Layer 9 of a small transformer language model trained on English Wikipedia (12 layers, counted from 0, width 96).
A neuron's activation on a vector x is squared ReLU(weights . x), where the dot is the dot product.
The model reads these tokens: " " "1" "95" "7" ")," " pol" "it" "ic" "ian" "\n" "-" " J" "as" "per" " M" "or" "r" "is"

The vector x that enters this layer's MLP at each token. A number n stands for n times 0.0088.
0 " ": 157 -89 92 176 97 -58 -95 -10 28 24 58 -61 -116 -49 68 -63 -179 126 -9 -127 59 72 8 66 -93 -85 44 100 40 119 199 82 73 -16 -78 -59 -57 -56 65 88 -91 -37 -22 72 182 59 86 -55 87 6 -78 -154 31 -147 9 98 129 52 -106 67 -10 -104 76 -87 214 5 -61 80 189 -72 26 -7 -104 -8 -95 79 30 -44 -69 -387 5 -61 189 166 -133 85 -167 -326 24 -6 -148 14 58 -109 37 -20
1 "1": 73 -178 106 115 70 3 -8 -4 89 12 78 -110 -111 -26 101 -53 -216 201 13 -111 -13 9 91 -21 4 -86 5 43 -60 18 100 -63 91 -45 -107 -47 31 -77 -21 74 -124 -61 8 41 115 185 51 -229 111 49 -128 -143 134 -118 50 68 63 96 -89 -14 -14 -20 171 -71 108 78 -32 142 127 45 71 -56 -95 -8 -79 11 34 7 -34 -392 73 2 196 118 -98 153 -146 -366 3 18 -126 69 -19 -12 -55 -11
2 "95": 145 16 6 51 -20 62 -163 -33 -49 88 114 -179 31 -106 125 -25 -148 87 14 -90 -6 -66 105 113 101 78 127 -136 -6 -55 -27 56 -8 -36 40 -128 -57 -63 56 155 -92 -119 -9 62 145 20 62 -202 63 65 -59 -142 33 -124 18 68 15 65 -79 18 24 6 82 -116 37 188 -31 188 118 37 80 -34 -167 36 -104 201 27 7 27 -332 106 18 127 116 -10 138 -153 -181 -217 45 -135 89 -185 41 -24 -22
3 "7": 33 156 -19 126 153 -19 -55 85 -54 70 57 -96 -21 -107 97 -35 -113 113 47 -162 35 6 38 163 -2 -2 177 -105 12 -180 115 9 53 60 3 -158 -156 -71 -68 67 -88 -144 -100 -41 93 91 -20 -56 185 117 -160 -130 65 -143 -57 62 114 38 152 95 26 -17 123 -81 39 0 -158 159 76 111 -20 -48 -114 24 -70 222 19 88 -65 -99 72 -36 216 63 -70 -4 -263 -189 -36 -83 -142 85 -87 -53 -35 -32
4 "),": 99 97 40 134 17 -3 -135 9 45 -36 -16 -71 -91 -124 102 -43 -183 89 8 -183 64 102 -72 25 -33 -68 78 -17 55 32 261 13 40 83 -49 -81 -37 -122 -34 -5 15 -81 -2 -5 125 41 23 -2 88 64 -142 -123 200 -81 -56 70 136 -4 -108 130 23 3 117 -127 163 1 -159 133 132 -69 18 83 -100 116 -158 69 115 -37 -86 -419 14 21 170 75 -39 142 -147 -237 -30 9 -101 136 -41 -100 58 20
5 " pol": 97 33 -76 142 26 -45 -85 6 73 -15 74 -30 -130 -81 90 126 -161 65 -20 -148 189 1 125 33 -93 55 8 7 -36 35 167 47 53 67 37 30 -34 8 -77 39 13 -13 -131 12 196 76 31 -176 80 26 -34 -175 164 -52 -76 -66 113 65 -96 104 -56 -55 136 -147 90 29 7 2 201 -81 -36 83 -93 112 -75 120 125 -150 1 -416 32 -50 65 158 -18 186 -166 -204 -57 0 -161 101 -101 -74 -76 -24
6 "it": -60 -5 41 92 -53 -49 -26 -35 -6 -27 79 -109 -112 -89 -1 -50 -183 16 -93 -128 165 -83 134 73 -33 31 201 16 -103 -67 216 -12 21 74 -13 24 -146 -100 -19 93 72 176 46 129 132 24 64 18 106 -16 -98 -71 45 32 -29 -112 61 138 -152 51 -28 46 -26 -130 -105 27 107 88 247 50 20 43 -137 2 -247 99 96 -87 -22 -120 112 -66 246 171 84 44 -53 -116 0 -47 -159 45 -141 62 -121 -46
7 "ic": -40 99 33 151 108 -116 75 42 -46 -128 -27 -125 -92 1 -65 70 -80 23 -72 -198 234 42 74 74 -53 -38 200 -25 2 -76 135 17 54 71 29 -97 -49 -126 -93 107 -19 83 -30 153 81 77 7 19 84 -7 -177 -94 80 -63 -134 -69 75 5 -183 108 -22 -20 -36 -109 -16 102 158 61 125 -62 126 87 -116 19 -177 120 15 -51 -139 -174 231 -187 94 261 11 19 -13 -205 -58 28 -11 120 -46 33 36 -59
8 "ian": -28 173 13 154 202 53 -46 186 -105 -130 -66 -91 -93 -49 38 36 42 -51 -5 -198 139 63 173 -1 -24 -32 83 50 11 42 264 2 32 -5 10 -114 -118 -130 -67 44 -37 30 49 33 93 72 68 -109 151 44 -98 -199 94 28 -107 -23 84 24 -151 98 -30 52 103 -194 86 -88 117 49 47 61 23 90 -79 -31 -77 35 -3 -29 -83 -235 156 -68 109 205 -27 49 -202 -200 -91 -83 -130 203 -69 -37 -23 -47
9 "\n": 88 17 142 142 117 -77 -88 43 -24 -54 14 -145 -90 -62 97 15 -181 73 -27 -121 108 43 71 59 -73 -132 116 41 -7 111 229 -15 72 74 -95 -9 -137 -108 84 92 22 -55 -50 -62 135 139 90 -41 105 59 -93 -176 32 -129 4 113 128 58 -129 39 7 -25 110 -92 125 -87 -102 41 135 -109 51 16 -73 129 -109 76 133 -46 -78 -358 71 -24 138 40 -133 109 -157 -271 -65 -5 -67 100 12 -39 -29 -12
10 "-": 155 -62 65 189 90 -48 -83 -30 2 -40 1 -76 -101 -45 12 -68 -184 84 20 -125 25 69 -16 63 -110 -68 61 152 80 144 195 90 75 -8 -21 -43 -91 -61 61 57 -70 -22 -8 24 189 49 81 -71 26 32 -43 -175 8 -182 60 100 56 42 -42 72 52 -76 100 -61 197 -6 -119 51 194 -92 30 -36 -62 36 -73 159 -11 -46 -85 -476 41 -26 198 156 -119 45 -195 -285 0 23 -95 13 36 -95 47 42
11 " J": 24 -166 -48 243 21 11 -117 169 5 44 29 -96 11 21 74 3 -198 174 81 -156 -22 11 87 13 -21 -71 93 83 -110 103 177 -33 149 44 -95 87 -50 -4 11 -12 0 76 -123 -102 148 75 -60 -161 65 79 1 -61 36 -28 -42 70 96 65 -95 60 38 -91 76 -155 113 86 -103 85 199 -75 39 -23 -90 43 -82 7 -134 -99 -54 -339 67 -125 127 167 -72 53 -149 -321 -76 67 -101 121 10 -13 -11 10
12 "as": -4 21 31 21 18 -5 -95 138 33 41 50 -108 54 -13 51 -63 -121 14 41 -269 71 -50 -7 86 23 119 105 34 -114 55 124 9 21 -61 -146 -42 -33 103 149 -101 -102 -95 -43 -77 204 128 98 -178 120 -55 -112 13 164 65 -61 -40 36 71 -209 77 115 0 -10 -112 -1 -4 -158 60 186 -33 67 52 -133 52 -141 224 -175 -7 81 -254 17 -144 150 180 -18 93 -74 -87 -2 25 62 99 -52 -124 32 -154
13 "per": 24 129 173 71 168 -25 -80 121 -56 -59 -93 -153 -25 -20 102 -2 -34 -2 8 -105 -9 58 103 97 87 -94 82 -136 -125 25 280 94 -35 -13 -111 50 -192 56 -125 -33 -64 39 -120 39 193 112 24 -206 95 -29 -97 -92 64 -93 1 30 70 98 36 -98 46 -24 188 -99 29 -69 -90 -62 173 92 -73 42 -79 68 -200 36 -229 29 32 -186 10 -82 179 50 182 -17 -89 -1 -48 75 34 137 -32 -42 -17 -73
14 " M": 46 70 16 77 131 -98 -154 134 -17 -30 69 -108 -30 -118 24 -2 -144 157 122 -128 75 63 116 -11 15 46 73 10 -129 220 158 -202 121 -50 -191 173 -109 49 -44 -56 36 69 -110 -130 68 -11 63 -191 121 55 -77 -89 127 -167 58 41 63 93 -5 -24 74 -71 -35 -187 81 -1 -41 -31 227 -81 68 -18 -3 -61 -106 87 -39 -25 -4 -192 54 -73 133 210 -19 13 -149 -232 -54 49 -43 155 91 -72 26 -96
15 "or": 13 53 102 84 77 -189 58 50 89 -176 142 -53 6 -88 -81 -24 -127 21 17 -84 44 -57 40 -15 10 -71 60 53 -79 170 -3 -71 -13 -27 -25 42 6 147 62 47 38 131 77 -211 88 125 15 -206 61 -61 -28 -149 216 -31 29 -177 -16 -2 -9 53 -26 -2 49 -188 102 -88 68 -20 208 -8 138 -81 -113 9 -98 154 -81 45 117 -305 38 -130 334 -35 80 44 -203 -84 -32 23 -5 117 36 11 -109 -106
16 "r": 8 -6 -44 107 102 -36 -27 105 225 -16 124 -41 -114 -57 -137 -94 -101 -25 -131 -47 57 83 50 199 37 -19 75 65 -117 26 -15 -37 -36 -53 -90 135 -135 62 112 118 -104 54 35 44 11 32 1 -77 52 -148 -56 -46 4 -74 76 30 59 48 18 -41 -68 21 59 -234 -26 97 85 -26 206 21 3 -33 49 -4 -135 139 -19 -52 38 -247 181 -100 235 44 56 124 -91 -270 -328 111 -10 109 28 -21 -34 -101
17 "is": 43 -3 140 132 237 86 29 168 15 -84 20 -18 -59 -16 -79 -80 -99 -10 28 -190 44 -42 47 -6 89 -75 56 29 -66 55 43 0 88 23 -44 55 -232 60 163 -33 12 104 64 45 -64 76 29 -102 -36 -126 -196 18 69 -184 61 -71 -122 -53 -117 114 22 24 21 -172 159 30 -25 -34 147 2 9 -85 -88 -86 -163 251 -35 134 -56 -225 190 -31 229 157 3 80 -104 -178 -82 -77 57 136 14 -5 -18 -104

Each question shows the input weights of one neuron of the MLP. A number n stands for n times 0.001.

n190: 112 42 62 -88 29 24 83 -82 16 66 -80 -105 64 26 -167 69 73 55 -18 5 49 -35 16 -19 38 66 -46 45 30 7 -63 5 113 -163 13 -69 83 -52 -112 -190 169 27 -12 -55 -18 -90 62 95 -7 -11 -77 -70 62 -70 -132 -80 47 62 112 63 131 -17 -52 127 -110 -174 44 53 2 -21 7 -117 -77 -138 18 79 -40 -18 -74 -60 -72 52 48 60 88 -61 16 -145 33 99 -56 -5 16 91 39 -27
On which token does it fire most, and how strongly? 14 " M", at about 0.21

n9: 56 81 -113 -36 -130 184 55 63 58 -19 72 33 -93 -81 -50 31 21 103 -102 24 -102 39 -83 -40 -21 -63 -8 54 159 63 -8 -152 105 -51 -102 -85 126 56 -245 -61 -49 145 0 12 104 151 70 41 157 -178 -45 -59 -78 -99 -41 138 81 43 -43 171 38 47 53 51 -193 -84 -271 54 -53 6 -96 210 78 94 -96 -220 -53 188 94 27 71 57 -124 -58 -61 -69 -12 -97 91 -169 -86 34 118 60 -38 -160
On which token does it fire most? 4 "),"

n322: -112 9 129 -247 67 -76 -3 36 -36 86 -116 29 -85 -18 -110 -6 118 -185 -114 32 -57 -125 21 9 67 0 35 32 97 77 -93 -64 152 79 -106 75 -167 -162 -9 -39 117 -83 21 108 -78 172 -36 280 -15 -32 75 -119 29 115 127 -183 129 36 -133 -45 -22 -84 -52 -3 -59 76 -190 -103 0 73 -52 -118 -91 0 66 157 257 77 57 13 -44 -59 143 -71 -78 68 32 -87 -6 -113 -27 58 39 -35 182 52
Its three highest activations, in order, are on tokens 17 "is", 9 "\n", 6 "it"

n246: 88 -199 -142 -119 -184 10 -96 -81 3 20 0 12 160 -20 -56 -84 -22 22 22 -145 25 -87 23 93 -183 -215 -244 54 75 40 97 19 13 217 171 -173 50 -3 -56 74 3 245 -29 12 -90 80 64 25 -87 122 -215 7 64 66 115 -32 -30 221 -36 -12 185 127 92 -107 37 22 3 -27 23 89 36 78 208 -309 25 -148 -90 19 32 9 -144 30 22 169 26 120 0 -51 -96 -102 -107 -98 7 -13 -98 37
Its two highest activations, in order, are on tokens 1 "1", 6 "it"

n320: 161 173 -142 -37 -33 -153 -59 27 -80 55 40 -3 26 145 84 142 -3 -90 -150 39 -38 31 -65 -57 -130 36 -116 61 71 23 -124 -86 224 86 -145 175 44 -6 93 -45 11 -45 -229 -30 -28 96 23 -60 66 -41 -30 -29 -8 -195 99 112 -67 59 -63 45 -120 47 148 138 76 -103 -31 -35 -158 -58 14 3 -33 6 -174 39 109 53 88 3 -3 21 -65 14 -68 86 30 56 -9 -142 26 -40 40 -6 -321 58
On which token does it fire most? 9 "\n"

n59: 94 77 102 192 28 -104 12 -71 -15 93 -6 -107 86 39 62 -198 52 154 -154 117 39 26 6 -90 -142 -26 -32 -17 49 72 -120 -128 -18 17 -76 3 -45 119 62 105 -12 -58 9 -47 79 -6 69 -89 111 -31 185 -118 67 94 -20 115 -39 -29 -100 65 6 -121 15 -42 -57 97 44 -45 21 -319 35 38 46 -115 131 -137 95 84 -26 52 -25 -60 -165 -168 105 14 -176 150 18 170 47 130 218 -49 6 -99
On which token does it fire most, and how strongly? 15 "or", at about 0.47

n292: -225 75 105 -52 -108 -252 -108 29 118 29 -120 -120 110 60 -202 12 125 65 36 193 -103 -117 46 114 3 -125 17 94 43 190 11 60 78 163 78 6 -61 -227 -24 -34 3 -31 -83 -144 34 146 31 139 -68 60 -71 85 -68 24 -99 110 -215 -157 -156 -115 45 -131 107 -125 54 61 -50 42 6 57 22 -88 -36 7 -95 17 18 110 -40 66 -66 -17 -184 -31 105 115 -107 55 61 101 -93 185 -34 192 -3 36
Its three highest activations, in order, are on tokens 9 "\n", 11 " J", 13 "per"

n85: -91 -117 -6 -8 180 55 -62 -21 90 75 37 -267 209 20 89 -149 -114 -11 -36 -49 -105 0 17 -84 88 -113 -33 -39 102 104 -87 -22 -66 107 189 -25 -81 123 -90 -118 -70 -67 -129 -72 129 -20 134 -8 237 -63 105 6 -24 102 -60 19 -52 -6 85 -31 46 210 -146 -32 -70 17 -77 -9 41 -103 -145 3 22 21 5 -31 33 139 48 20 -221 -16 -17 120 -8 -25 -89 26 -9 83 -28 26 0 11 -141 -136
On which token does it fire most? 12 "as"

n74: 210 69 -62 31 -45 -92 80 -107 103 -54 -215 -75 -164 48 92 115 107 34 -61 -64 -109 6 71 -208 103 6 -62 212 -106 -13 -102 -51 -69 -15 -66 -22 -54 54 42 90 6 -172 37 165 6 -61 31 38 -72 184 -52 151 24 -286 27 -21 -44 6 -97 52 67 19 57 -13 83 94 -181 35 226 -22 129 157 85 264 -86 -100 27 21 -92 86 45 134 -212 49 0 -94 -9 81 19 -101 0 -119 -85 -110 -3 96
Its three highest activations, in order, are on tokens 4 "),", 10 "-", 9 "\n"

n157: 41 46 -16 93 15 118 -29 -64 -27 -12 -74 -46 120 -128 -12 -9 -201 36 36 11 -80 -36 -111 -18 64 63 31 -107 107 137 -8 -93 -35 64 6 262 -14 -58 -9 -43 -18 -4 -59 -76 -111 2 -27 17 73 -62 -71 -25 76 36 -2 60 -63 36 0 47 -2 21 -28 96 82 -300 121 42 -12 104 28 -9 -44 -17 -98 -21 31 38 52 41 -42 -11 -45 7 -97 114 -4 11 -49 -7 61 -37 115 -47 26 75
Its two highest activations, in order, are on tokens 14 " M", 4 "),"

n348: -34 34 85 88 -68 127 100 -28 18 -69 -25 -162 -90 59 22 -186 66 36 -143 -89 -52 124 -155 143 -71 -213 125 86 167 100 -83 125 -59 -131 34 140 -132 137 88 52 100 -9 -45 67 6 19 -166 -169 34 -27 54 53 -145 -114 -188 21 31 6 -58 3 128 -60 -131 -126 195 125 83 -47 41 16 -65 123 -60 81 -96 -6 38 -124 -33 -109 21 97 -88 118 -176 -123 199 97 72 -62 -52 3 -56 57 -61 162
Its two highest activations, in order, are on tokens 10 "-", 0 " "

n3: 57 -32 174 -28 -80 -113 -28 3 105 52 -48 159 187 -45 180 -82 -53 -129 -161 71 -36 116 -228 16 -93 -121 -12 -25 109 -39 -55 -126 -99 -25 74 -85 -23 0 21 -16 66 72 -76 12 -164 -120 28 -60 51 15 -53 138 123 -115 -125 -125 -197 91 -51 -130 6 23 148 16 -39 155 -89 -85 -55 -87 -131 183 12 71 82 -119 149 69 16 -42 -37 -113 198 -16 -186 74 103 -47 95 378 57 118 -16 -103 76 -46
On which token does it fire most? 4 "),"

n335: -99 -43 141 -9 249 -94 12 83 -55 100 -131 50 -44 144 -156 110 39 -168 -48 -63 79 128 -83 -37 57 -27 140 105 122 -94 -87 110 -19 -42 111 76 -44 -94 127 -77 -165 115 0 -38 -116 148 -122 18 6 149 -96 0 -93 48 65 27 -204 55 -114 9 -120 -273 97 -22 -9 219 -161 -99 129 0 -279 -43 0 -3 -47 -31 -100 -61 -43 -36 -30 72 33 36 204 69 0 -40 51 -44 61 -99 99 72 67 18
Its two highest activations, in order, are on tokens 17 "is", 13 "per"

n78: -20 -103 20 3 -41 -109 14 168 54 26 3 -68 -114 75 31 37 119 6 -256 -25 -72 70 79 51 -38 -19 -110 27 -26 -26 67 -11 -157 -126 107 -67 75 -94 22 22 -62 -25 -243 147 14 17 -75 -72 136 210 -164 -26 88 -63 -54 80 60 -78 -54 -107 -92 29 244 -81 -73 36 -28 -38 -14 0 20 -65 -121 3 8 -47 11 47 -61 -88 -46 8 -17 -42 -190 30 243 0 133 75 161 82 -63 155 85 57
On which token does it fire most? 1 "1"

n321: -209 -137 -129 36 20 9 -102 -53 106 222 -70 -140 -73 12 -144 3 -80 -90 26 6 -106 45 90 48 159 -35 33 47 128 9 -63 94 125 3 87 6 115 -104 -96 -96 15 83 -167 -54 -39 266 18 -95 82 9 28 -223 -129 256 55 95 -46 -57 -48 -149 -15 72 6 -96 -50 65 -12 -16 -83 -212 58 18 88 -22 11 -19 124 -101 54 -16 3 -87 69 194 -99 74 107 101 124 18 24 94 76 3 132 172
On which token does it fire most? 11 " J"

n145: -90 -88 128 -169 40 -264 50 -148 239 73 70 144 -76 119 67 12 100 -98 6 -9 -128 166 48 71 -137 -6 11 230 -163 116 79 96 -3 49 -19 -101 -25 -49 -26 -30 27 -121 -101 111 -24 -86 -163 139 -126 -168 -84 0 65 102 -118 -120 146 -131 42 42 125 22 -64 -34 34 -9 -30 56 -129 9 12 66 -87 105 -100 118 -115 68 -68 -19 -191 53 -9 50 -95 -44 -46 50 -80 -21 69 126 -18 -62 112 -17
On which token does it fire most, and how strongly? 12 "as", at about 0.36

n149: -94 -14 178 -311 -123 -4 133 77 107 11 -340 -23 0 -56 140 -110 -34 31 17 -13 -10 -51 -27 172 -30 -199 -94 101 25 32 75 191 10 -181 83 -58 -138 182 3 -69 14 -10 99 144 14 49 -38 -72 166 -114 -168 289 13 -27 -3 88 239 -223 17 -103 -42 -171 -28 -192 -213 24 -45 -75 85 -25 3 45 44 40 -92 203 30 -78 17 9 -23 213 -55 -75 7 182 79 84 11 -155 93 87 -63 -68 79 77
On which token does it fire most, and how strongly? 13 "per", at about 1.5

n252: 250 16 61 -86 100 59 -10 -42 123 43 128 -97 111 -76 56 161 162 22 -19 0 -181 -118 13 -64 119 -149 -132 60 167 125 -70 132 -59 82 219 -131 20 -43 109 151 196 57 -16 -46 -148 -185 3 123 -45 -25 -37 -183 -9 -73 199 25 -49 -19 -100 78 -43 -7 -46 123 -3 217 -29 13 99 -49 -189 -130 22 202 -185 130 65 -99 -58 106 -66 -142 51 29 13 -164 3 102 7 16 74 -36 -26 51 -155 -87
On which token does it fire most, and how strongly? 2 "95", at about 0.24

n91: 22 -16 68 -19 60 22 -37 127 -28 76 41 -39 -25 136 32 -87 -3 -99 -261 -148 -83 37 56 223 203 79 -20 9 -98 -22 76 45 -41 -33 72 -22 -67 28 150 -77 112 -9 -247 -44 111 16 -52 68 6 163 171 31 -27 113 -138 98 3 117 -37 67 102 19 139 90 -16 -27 41 -13 -108 -35 126 -16 82 -16 24 -126 -27 150 -194 -78 -202 -256 -25 -37 -83 -97 205 -125 -67 57 171 -175 -16 76 -133 -81
Its two highest activations, in order, are on tokens 12 "as", 11 " J"

n166: 51 19 -65 -84 -35 140 17 -92 31 44 -66 -84 -90 29 125 65 50 84 -82 -47 -50 -12 151 62 14 14 -33 75 71 116 11 42 54 38 116 141 17 -34 -90 -175 17 -59 21 -43 -60 10 -155 -18 -27 -145 -60 -17 94 -64 130 -54 -66 -5 7 65 123 -85 -29 5 -12 2 -44 -130 -72 44 -46 85 0 153 5 18 -102 -152 50 58 -75 -54 -43 162 26 224 -55 90 20 -133 41 24 -66 125 70 -7
On which token does it fire most, and how strongly? 5 " pol", at about 0.46

n373: -116 -18 8 -30 -15 -42 -63 -12 15 57 65 -57 31 -112 -161 -15 211 15 42 -162 12 -96 -132 -64 -12 83 -30 102 73 -55 26 114 160 62 97 43 -157 70 130 31 -92 -38 114 -56 81 -24 -20 -88 -56 -40 140 -10 58 -120 -47 -25 26 36 -41 195 -107 -3 -78 11 -63 -25 62 92 -73 65 -34 101 -15 -22 61 -61 135 61 -134 59 30 38 30 -104 -269 115 103 -2 -26 -104 28 77 -62 -73 27 37
Its three highest activations, in order, are on tokens 8 "ian", 17 "is", 3 "7"

n142: -33 25 -15 84 157 30 156 -28 112 61 -38 0 -48 -102 -68 -85 12 32 -114 -107 -116 163 -15 -2 -56 -12 179 46 157 -61 36 148 -28 88 35 -27 -177 -8 -144 20 -30 -15 62 33 52 51 15 -5 73 136 13 68 -21 29 -175 -10 76 -35 93 -46 -82 170 -155 -77 5 58 -146 26 -18 -97 58 -106 -56 -193 -33 83 89 -81 50 0 5 77 -54 12 121 44 -38 -23 -33 46 10 -23 15 110 3 -106
On which token does it fire most, and how strongly? 3 "7", at about 2.4

n365: -166 -25 143 -9 159 -79 -15 -58 50 108 60 -9 -82 152 82 -16 -134 188 191 -94 -3 -86 137 3 -136 -137 -127 -6 178 204 23 -15 -31 30 35 -195 185 -76 9 -90 0 -138 28 -38 -127 -227 68 47 -62 48 10 -107 -133 195 -39 -257 10 59 69 -14 13 16 -22 -244 -22 -43 -125 26 -13 -3 72 66 55 -43 113 -29 114 -37 74 28 24 -84 34 25 49 91 95 38 42 29 -168 78 145 122 81 -222
On which token does it fire most? 15 "or"

n155: 207 62 141 -319 22 -72 86 -96 158 -105 -49 -25 -16 -82 -82 74 -174 96 44 16 -46 134 -67 109 -6 -120 -202 -53 24 -79 126 0 172 22 170 -58 -126 -3 -56 -109 38 57 166 89 58 -129 127 -92 -71 -94 -97 7 174 107 19 -85 -10 51 74 3 -26 63 -144 20 73 132 139 176 43 -43 -224 -16 160 -201 -92 -165 6 44 6 74 34 -18 10 -223 -77 167 55 -99 26 108 55 -100 107 73 13 -78
Its three highest activations, in order, are on tokens 1 "1", 16 "r", 4 "),"

n200: 54 -143 -3 -13 -186 -183 159 21 -69 100 -51 -122 57 231 -32 -100 80 44 49 -172 -168 53 -123 82 12 -49 -49 -212 -76 10 20 -79 213 199 94 -3 -16 -67 -109 -78 -72 -16 19 171 -60 10 -128 -48 -145 64 -82 64 191 176 -55 9 -6 25 -35 -15 61 143 -96 -150 276 138 86 -98 -87 13 -114 45 68 -17 0 43 -15 3 -219 -6 -113 103 -3 106 16 77 -30 44 26 -71 -41 67 -105 15 -86 243
On which token does it fire most? 4 "),"

n144: 28 70 169 -206 103 -118 -50 -53 -176 103 -38 85 76 93 26 119 179 62 -193 162 -87 56 -19 19 21 -71 -180 -92 -12 -112 0 12 70 -46 73 -200 -94 115 -18 -69 -31 31 -197 45 -53 126 37 42 -151 40 -7 -220 -6 -98 -9 -191 202 -34 69 96 58 -133 198 -81 91 -55 -190 -10 213 -106 -137 6 21 43 138 69 63 -34 131 81 -64 59 121 -112 -16 135 -27 88 -142 42 44 92 -38 114 33 94
On which token does it fire most? 13 "per"

n38: 83 27 151 -241 -44 -65 -103 67 -8 -87 130 -62 162 33 27 48 92 -63 42 -65 5 42 -136 -80 148 10 7 104 81 125 34 0 27 68 92 16 -16 160 72 -183 43 -81 95 20 -164 -87 -74 -3 -51 21 39 -65 15 -81 -44 -181 3 -50 -5 107 36 193 22 -19 -41 70 62 41 -46 -84 -11 -73 -16 -59 -64 -64 26 224 -13 5 -8 -92 3 11 -103 211 -66 30 66 3 216 -30 -16 -94 -123 36
On which token does it fire most? 17 "is"

n188: 63 185 135 -34 70 10 -209 -47 69 6 -19 -82 54 84 51 223 93 -359 -64 -34 90 19 -97 -242 -196 -25 26 12 146 -180 -23 70 -172 -34 -38 109 19 -195 9 -28 107 43 -75 132 119 -6 19 -27 -38 18 -111 159 105 86 88 56 -13 219 63 -3 113 62 -64 -94 97 157 142 33 -6 -99 -35 38 74 84 174 -101 -154 -59 22 53 -91 -77 37 -69 -75 -6 30 -3 -91 -132 -60 -6 146 136 -89 9
Its two highest activations, in order, are on tokens 8 "ian", 7 "ic"

n93: -153 172 -50 78 101 22 94 -59 -35 -139 -58 -70 10 -52 -58 135 34 -116 -52 -98 -12 -75 -57 -211 62 -46 -123 92 3 -6 75 -95 -32 22 109 75 178 279 125 -3 76 -134 -69 207 -129 -97 -147 24 -240 -6 52 -58 -54 -59 70 -208 187 3 139 38 -36 -29 39 39 -23 -123 44 -62 113 -116 140 -70 243 -3 102 174 185 162 -47 20 -189 -12 56 -19 179 -56 -3 -18 -78 -39 47 22 26 -75 43 -49
Its two highest activations, in order, are on tokens 15 "or", 17 "is"

n48: -26 -264 -73 22 31 62 -51 -53 10 -107 -13 98 -107 172 -65 -127 22 123 -140 65 -221 139 -108 19 -3 106 -55 12 -29 -7 -3 294 -6 31 65 28 -72 13 150 -133 267 41 -85 -36 86 7 110 -55 175 -74 -172 -97 -36 69 -92 -44 -81 161 -73 92 72 -43 62 -122 108 -118 118 -7 -225 -39 64 -80 53 -233 237 -73 98 41 51 -60 28 -161 -123 -9 -98 125 -21 -65 157 52 -29 39 26 110 73 12
On which token does it fire most, and how strongly? 0 " ", at about 0.58

n22: -101 28 -42 -111 -79 129 -18 59 106 -56 -176 123 -138 53 -135 272 21 -51 -89 -142 0 -15 118 66 -112 -89 -88 33 50 -28 -74 85 -31 159 20 -6 -72 25 -76 160 115 -137 -102 -109 63 -3 -138 -104 -146 6 -13 46 35 -3 131 9 96 6 115 -152 -59 94 28 -91 50 -12 -238 -157 78 19 21 147 -9 61 -147 -31 61 -99 -63 116 76 130 9 -21 138 33 35 -99 -9 -117 -6 -9 15 351 57 70
Its three highest activations, in order, are on tokens 5 " pol", 13 "per", 16 "r"

n226: -159 -190 177 -79 -83 3 203 22 168 195 13 118 13 24 -3 -224 58 101 39 -148 -63 -75 7 -128 13 -81 -36 -26 18 64 -12 106 -83 -42 -77 85 139 -30 -210 -53 -115 72 10 -81 -85 -27 -7 -22 182 90 -185 100 -110 229 -19 45 -13 66 -103 -92 -54 34 -57 89 -163 0 -50 51 -223 71 110 143 -10 95 -44 58 92 -13 -111 -182 -137 43 336 -153 -43 145 -88 166 -14 7 26 17 0 123 65 -175
On which token does it fire most? 1 "1"

n136: 15 -327 121 69 152 -160 33 -48 81 -49 228 92 19 30 209 66 -79 -58 57 57 -63 182 -84 304 -111 -112 -23 -79 153 -86 -180 125 85 46 3 -80 181 -78 -156 -62 29 123 -211 -70 -7 87 62 -63 96 146 -4 -52 38 -133 -7 -123 213 29 133 195 -184 201 -149 61 91 -251 85 0 -154 -191 -30 -197 -54 97 -161 -17 -85 65 127 46 -99 3 25 -182 -219 86 7 195 -98 116 73 -26 -89 -14 38 -11
Its three highest activations, in order, are on tokens 15 "or", 3 "7", 9 "\n"

n143: 48 -59 -61 234 -43 45 -342 -19 27 -171 -208 -149 256 195 35 85 134 108 -60 -53 -175 -20 75 -180 -3 17 -43 237 -202 -77 50 60 131 77 184 -143 144 -104 -95 -146 -44 57 30 97 -217 -42 -91 107 -68 60 106 66 -32 204 -16 -81 49 210 -79 64 74 -74 -160 -88 -109 -13 -65 85 70 101 69 -14 10 -29 114 210 7 27 27 70 73 0 -132 10 -14 -17 -150 -156 -49 -24 -3 -21 117 -3 -61 0
On which token does it fire most? 11 " J"

n336: 122 -187 -30 167 -49 -44 -77 191 -44 -38 103 16 99 38 -198 -13 -76 -43 -115 -128 -10 -157 87 -50 -16 -86 -162 144 109 213 -12 59 309 -26 97 -154 -48 -144 -120 -87 168 40 140 -54 -97 90 -87 -103 7 39 -59 10 -109 128 58 -10 124 70 145 -85 41 -139 -55 -142 -194 154 30 -118 -24 51 -58 -231 10 57 -103 -195 -6 -20 337 33 -7 47 153 20 33 -49 32 91 -90 0 40 -187 85 -89 63 85
Its three highest activations, in order, are on tokens 11 " J", 15 "or", 16 "r"

n53: -62 -48 84 -112 -292 33 -76 -24 -51 246 -89 -141 -67 -115 -141 -40 122 -90 -89 124 121 192 215 -51 196 125 -53 157 159 97 -40 127 -229 32 81 127 19 -185 221 -178 11 75 -145 7 -134 138 79 10 -241 11 15 111 -125 -235 -35 -104 15 152 29 68 4 57 19 4 162 -53 -268 -8 172 -15 11 99 60 -74 115 97 32 -25 -4 13 -25 -96 -29 209 -18 150 52 201 -60 -115 22 51 -250 -115 -130 67
On which token does it fire most? 12 "as"

n281: 116 126 -55 -66 56 106 89 73 -32 -21 38 -87 -152 -38 50 -43 -45 14 -133 -132 -93 120 32 -20 211 116 -87 96 21 47 60 6 0 242 -161 115 24 123 81 23 -86 63 -229 85 46 33 -92 14 -20 73 15 -79 -200 -79 -67 -14 35 60 -23 -75 15 -188 -65 167 -33 -116 -17 150 -65 -44 53 -61 -20 -166 141 -5 -47 117 -46 26 56 57 -86 94 -218 -57 -28 -130 134 44 -55 -38 61 51 -133 134
On which token does it fire most, and how strongly? 0 " ", at about 1.1

n193: 187 -170 80 -148 -197 -141 156 -31 135 -115 30 -42 104 45 115 -156 104 -40 -18 -21 -153 -61 58 18 -71 -43 162 -46 -40 60 -109 67 33 7 285 29 -86 -119 -162 -40 211 4 116 -156 -25 127 227 313 150 -50 144 -4 0 -93 -28 154 350 -4 -128 -166 123 -38 -56 -117 143 189 -180 -102 -30 -30 -59 221 18 -39 -49 -60 0 -11 137 39 247 -123 -40 -65 -109 0 45 -75 -124 -19 -66 -62 122 -143 95 70
Its two highest activations, in order, are on tokens 9 "\n", 0 " "